Layer 4 of a small transformer language model trained on English Wikipedia (8 layers, counted from 0, width 64). Numbers have three digits each and are written without spaces.
A neuron adds its activation times its output weights to the MLP's output. To switch it off is to set its activation to zero at one token and run the rest of the model.

Output weights of the MLP neurons that the questions are about. A number n stands for (n - 500) times 0.0015.
n11: 386533642554744587390511469324490535546639619427482426482449461616506335546493738442400487359454461446626488287448445612459506519609529479211536546474557489616590420614480566549314567354544521
n55: 539722464499413723368413437261230550430553568375430546344464375493534451534380392446450511493638591455531576471658512420589419460468567659385510569410727337585489296522578507557583755642577393
n69: 671704432368410564323468388477627539638431334667548442511635579558663636500407305418514598311390463547673425614539450558334400634457523046402599528538628340325532547595607403669486577643494456
n76: 547549614370345404389451504564574497450489394445517544307684528489522579526402395421747707506522607387382277477619344624517539573547463429469767377506605355477646674438488510401439525641530490
n81: 435237420423484525546586583435541556386486557428467406555301592329322518405446639496648644416681545462440461421535530643437638479411589595574637605414506506379470407516486638506672353386550536
n89: 650421596508623488493347286712414389561350619378415574275317490648543419313696474693592642334560525498513597584458716591222450484304591462477461636529533436724438748334704514464349501587425233
n90: 448451510381507629560404450691357531466524581355613338540595498444503580794288573513428573498527526478637418403384269695514543407598464452433619502593562444530543397631261606479504480375519541
n93: 526455502441562484622485526396445481477296473484557666648326295407515253503629469606563248583435660541476635507425500594636427487496520460433586594437501557390405539528554481623416410623533479
n95: 606617626640572521497518208573554487497545328384361441463276457678444481421478471343493417491452431459610444305309563636486542370572430557629753561512499538762566578434476503620459542551575457
n138: 608537493449689741437273293656392431462584561441495565418446569448469619405432739476457512402619463439481539333303549594498567622411502697452474553501529460618553394498440620620468488470295509
n139: 471556709412654606245289430702310439629451460462427464362557585452481512557592600615457533545584393428525557476503319575560664454458439372491602365461499619851471684439509376525269445380429494
n169: 338659427447334344441532531418414612466320391536452445578650492354483401657516341590502525691412416717766502246226415513687481494607650498422407441448393480579493351447776620707699592556529520
n210: 559337462482482353568297328618563528571665479543385447522662481675460575422590028524652468373623463347420351684681683540556540437517507429364421637556565271532560639564478339539449681667553367
n215: 443543673355304342479588464433485617527528693475625367550571468425594443683475151533436485759438588629701410506569398448412534479510507454370634428527492518432287512675589475473443380596694354
n230: 777651763517591602413433434679345346606464441539564455284614429464418480482418387624410619429556473428595341328534385562440492615568614506361604242476651433326510793653434357656470363472489498
n234: 570529525467498678500150416619578581487561473365391375524460551598494446351473747392430412540610325637490686552398554494649611414653532828616122378414473709683533351583559467595381400552512345

Each question names a token from some text and the token that comes next. It shows the activations a of the neurons there, in the order above. A number n stands for (n - 500) times 0.0072.

Then comes g, the gradient of the next token's log-probability with respect to the MLP's output, scaled to length 1. A neuron's effect is roughly proportional to its activation times (output weights . g). A number n stands for (n - 500) times 0.00097.

" decor", then "ation."
a: 476479496488489489477578478483477479533477498490
g: 623499357579598749461544484528202637396668272675458554444416309945427337381594545472649603414437417539501526378481586558671440157588273599459385509467498467599478591460655569634464433408546405
Switching off which neuron hurts the next token most? n215

"ig", then "or"
a: 824500499479544530512483526487492478498477494608
g: 555429243408519497454112663575462511511477377369585495732514500505350549529614510357543532665607579556309490573420508566506520471433676809651658379463868506420399540604459301397397283451353707
Which neuron, switched off, raises the next token's probability most? n11

"iot", then " ("
a: 507492490561706478685490497601484488479477489551
g: 331502698539532520695526392251371498768642520492495231434630306463462422639398726375496573527550639759794548417456579514414428306548558570515366566260442349481418533698483375601537696369467311
Switching off which neuron hurts the next token most? n90

"an", then " Campaign"
a: 745498480589599500664609497543478534496484507479
g: 469746297267756256245511501443789675652437538424458324499503581583617437578537537538684559451477394681532460400685680300429516476618456359298441520713531394567501539393391489422384478643660282
Switching off which neuron hurts the next token most? n11

", M", then "ike"
a: 495494482482534477494485487535689476712527586486
g: 513235329850445422573481342585383564549426544712425518426664668324588518385547500602656571303500443431537415468379562605520538647521577376408601371643544740447507412301393483633549519101423756
Which two neurons, each switched off alone, lower its probability most, in order? n139, n230

" Re", then "in"
a: 481499498491523786477496838573703497490545651485
g: 437375768291411467443325589500634540668314584406119744583553656672529445560507548511435286586514345543418429437554680499409456385462573561597441525444723564323473375340716555510554216596655644
Switching off which neuron hurts the next token most? n89

" of S", then "ev"
a: 478495528481563479476481485559659488620495522481
g: 393560531440459416577352618407555442719532637646507698574495438472630617771323650590451305493725379487400822533317385459550470374538244424339486244681390485469575643346592702587371537426308414
Switching off which neuron hurts the next token most? n139

" Ex", then "its"
a: 493480498490599476493551479541555500489491484488
g: 562522309459304748533448561731540619505422554487619798635361582544603407669499584565667507325431608361312350362418629607298598584540529529561338215814420547345574401394395338531347603379449524
Switching off which neuron hurts the next token most? n138

".", then " Despite"
a: 478488512524482487571487589479478700574492495499
g: 680518523409412440439514504461488671320491555507623419474262566515477449588616373533237361789680568494400570716330768342511218394594522499316609461455489442565826398520484729631375424559595301
Switching off which neuron hurts the next token most? n169

" of ", then "26"
a: 492477636517575494483482492498514534743476486500
g: 499448499411474599462678345344478414565818385476440572367415302555665504617307897601306322743336642512442541629471476577226502321442454416383694455311616598568560539635415527633464584492432595
Which neuron, switched off, raises the next token's probability most? n210

"ing", then " art"
a: 532478479571500484652543489480493483484484498479
g: 506568655574615494546418325226461607541441448363629584616452532622309593443618455772595520451602344656466325304611437545687358498529400315566218553574413185589432456468818333458489616486700590
Which neuron, switched off, raises the next token's probability most? n90

"ines.", then "\n\n"
a: 488496587491490495605478500479493662620483478493
g: 330631805519597424713407483553547492678493353389414253461445448468578414612385677492557410690327545623667414410152493481533533519490453443506453409769560682430428342813616400498556631260387462
Switching off which neuron hurts the next token most? n169

" Beach", then ","
a: 801497485501534497527577499604497548531483633483
g: 586485586527570538638563590403385278539397323272454273564725313421440513553729727433543487395599355571871563430545654571563604361574471786332463470516447424412430419724614300484574342338539405
Which two neurons, each switched off alone, lower its probability most, in order? n11, n230

"ex", then "cept"
a: 477499500750686488477534492478633478491482486497
g: 738337452617360548437539520371600449705695512547588633541310545494633699447594532332371725373326416322515417625617517483628408613438417468561680376324608387500406460757216241383446467646695391
Switching off which neuron hurts the next token most? n76

"117", then "."
a: 498489491829634498478569492493477643477497496499
g: 561223523432531458437308571455539438758614527621427569783565418415364386384456407280484516591446516712693680446394503470746468356525739545624493523688643532320489435318550194523596342655320477
Which two neurons, each switched off alone, lower its probability most, in order? n169, n93

" or", then " K"
a: 507482599492484490476612492509491595609527490477
g: 490359514318523642259480525370359345361640548728391665672391407438517537540453574646615328554348803360242561481425588575468550337278595617669535593658448600334398619323564665390523526582409745
Which neuron, switched off, raises the next token's probability most? n69

" Ad", then "mir"
a: 485500500489591844481477811713875499499514503538
g: 654629264492350448470590483385636407540779424657481444211225540464530674422478651491625546444480343435541791367495605563578313329471668579487742384637397307472415442668510343441468439748585522
Switching off which neuron hurts the next token most? n95

" of the", then " conc"
a: 497497607508563497488506490476563758488598478491
g: 535376459486496554475646653386512430407723697427513455309591537480589661600592768430288497509515341436675080540434412642385600436418196475535639398512501661644757584451294440432371500678470463
Switching off which neuron hurts the next token most? n139

" under", then " Cont"
a: 494600686477479483478540495483476479602477482489
g: 348591399481529510494381408234465730366363743659535682551666659310539211630291694337587366484268444526366606430482612652512283408477578401662432533522603507726602388513508672432405540645572450
Switching off which neuron hurts the next token most? n55

" this", then " install"
a: 478482486535580494603596679487480545476741486488
g: 403581274617582560253563621545487476457322461523315524331581245662393813502348454309597686849448483707630525633427524613549451474582255449439501481454499449665711565356551654495318443413474443
Switching off which neuron hurts the next token most? n95

"\n", then "On "
a: 478478477501493481503582771494500680500493481499
g: 582611579274402158340579380624463473475652585424254567393449634493550529329490581405454351578648329508312462631503807560514455362615489556380534550430337642468690318507580783583472430507816563
Switching off which neuron hurts the next token most? n95

" used to", then " strip"
a: 484737753500560492559491491479486483799493480496
g: 539402313667433722372522489385431479428405556386612472384719415297235642410503332336678536560272491625648444719740284517492481658487555732351696529369386620600551483285576456601533398628633495
Switching off which neuron hurts the next token most? n55

"S", then "ide"
a: 478499489477552880520494977485715486494476478477
g: 468507453478476738462529755439586596562343498493472606667578589541530492468501366559511517502403605317568527482475640412496551315346167296510508222487910609625558644626232215466674427461487456
Switching off which neuron hurts the next token most? n139

" draw", then "ings"
a: 492588476478476482534535478482500477574482493485
g: 294366490605472427550447695573606679422659587498468547614349346819469480378497488544903636535505341565339461381529412580495363509467396651616531166312314437566368570565623322635639536586399376
Which two neurons, each switched off alone, lower its probability most, in order? n210, n69

", but", then " opened"
a: 526478553490477478607496582477478592548659541479
g: 308367488718498568418556502737335375558598377497471472585619410493288661477671428304534774517493474604627193539621371544538581546664279557330459332379421521621578440432523551429521687190751602
Switching off which neuron hurts the next token most? n90

" grandfather", then ", L"
a: 481496478534480489581535496479496528603492512480
g: 454383540681370480582780533502353690426446518333490409466510548466648597624761616594372586207525563451569254356345572408601576392294396756593394601487450741595264525564488459439687281580355473
Switching off which neuron hurts the next token most? n69

" without", then " purchase"
a: 496635750477485485476530486495478550579497496498
g: 480544365267415606324693622420486489464557677324591753483522433658391877542562564350526242455390360451685305319532596565363480716531392359510649395435511568658564495483477713627280493395581440
Switching off which neuron hurts the next token most? n69

"- B", then ": F"
a: 494496486480617809477481834478832488489544480476
g: 479641387596686335544831417389551468449579467345249327476572704326557550655495504596348460454370495389626647487515411830658563710191572641313467621398424524316389386568453574405477462628460596
Which neuron, switched off, raises the next token's probability most? n89

" As", then " such"
a: 501495477477489484488510693479533479480695524477
g: 478626584353410381448654568550485623405646312345591470541362431498793434584493490795526204511309316416465492513439481841308526721316439408369652516614615606499582402673483505690391404509329582
Which two neurons, each switched off alone, lower its probability most, in order? n215, n95

" the c", then "ash"
a: 482478525513652496478501478479699503654595499500
g: 381271228556503783539360666815575570641826527756447554652304490374535186455480480675582519484436448496375567562504451429447349460410542574370454236462417464715481563518594446571531395445542533
Which neuron, switched off, raises the next token's probability most? n215

" them", then " to their"
a: 479746511487505492518701493496498504572484490486
g: 826329231436564442503387373397672392419486543650605600437427401370659635415509528199420261455428541508500612493495421431687724665485474478471601363496646596568489534699555595564335585779389224
Which two neurons, each switched off alone, lower its probability most, in order? n93, n55

"ing her", then " to help"
a: 644478523478493498555567493495478671588568484478
g: 310518347442495511698403565559382402532418482526328181364450366704733470561648405457439339507469724571587647423372686596561471584776588685564438281754334559487607420562343595536594397290367588
Switching off which neuron hurts the next token most? n169

"8", then " million"
a: 476493477690590497477527497499488636485477493499
g: 568685527424283529239528462499509619465452310554619564573694458462517714526358729611675474585365523302399438570582315589370679517534243404205436363405442561660509745459446520670313535501762428
Switching off which neuron hurts the next token most? n76

" Bright", then "on."
a: 548497499486633481522590499608480493482491676502
g: 745359362433603398385225598577423602335599523521639393590335547704212461450510473129448553624680654625575435336327487583549559637574378724445472542462529510614595510370475451585436316655735416
Switching off which neuron hurts the next token most? n138

"\n", then "| U"
a: 485594490476481720558525910493501567493506480494
g: 363362489396630547353634468594417496558593484417436559453563165432357532566289471566911717387458501526287414536411530316503413421622556613653402520568605476453481614566604546255639612252648790
Which neuron, switched off, raises the next token's probability most? n95

"mir", then "alty"
a: 484496500583516752476652670570557480497478554565
g: 475338361626530315620703434688465518194509586315450486406146491511698677511368574648507376493492374386418635343613333550630512501566702532393784676670390513388572554324578643438340569556491517
Which neuron, switched off, raises the next token's probability most? n234

" decides", then " to join"
a: 491893732506479480532535488496499481650499483490
g: 617328785493364613328383291490430264270403766346632544485496445529546485537578515440352404565513803572565620631601659283503383425766348681449497483396491658477425309568562555469515684305537540
Switching off which neuron hurts the next token most? n55

" for the", then " city"
a: 494499580477555477480520487548814567589478597480
g: 767444527594238742489696568743543668284643313567564508345606375327582651544513366566631514529371405320353331554595404446309533371600347583524563266559559504429421600430595354424386426667697624
Switching off which neuron hurts the next token most? n230

"au", then " and"
a: 525480481536586480480810495675477476486503680535
g: 436509500364419380580783416398495329641453358480532164270742241529594362551672636620163454508478537802745420497440626547633588430549483421550520421461469432535529588687570565367539653440461443
Switching off which neuron hurts the next token most? n230

"ber", then "de"
a: 487500500616673477545661482636743485497485484481
g: 599349449442329412413410579192391572401370588408788487837238476354560651680412561592554474506603623617420283447654302466598465680556602489486835502541544467349477529488292577361490532603547504
Switching off which neuron hurts the next token most? n81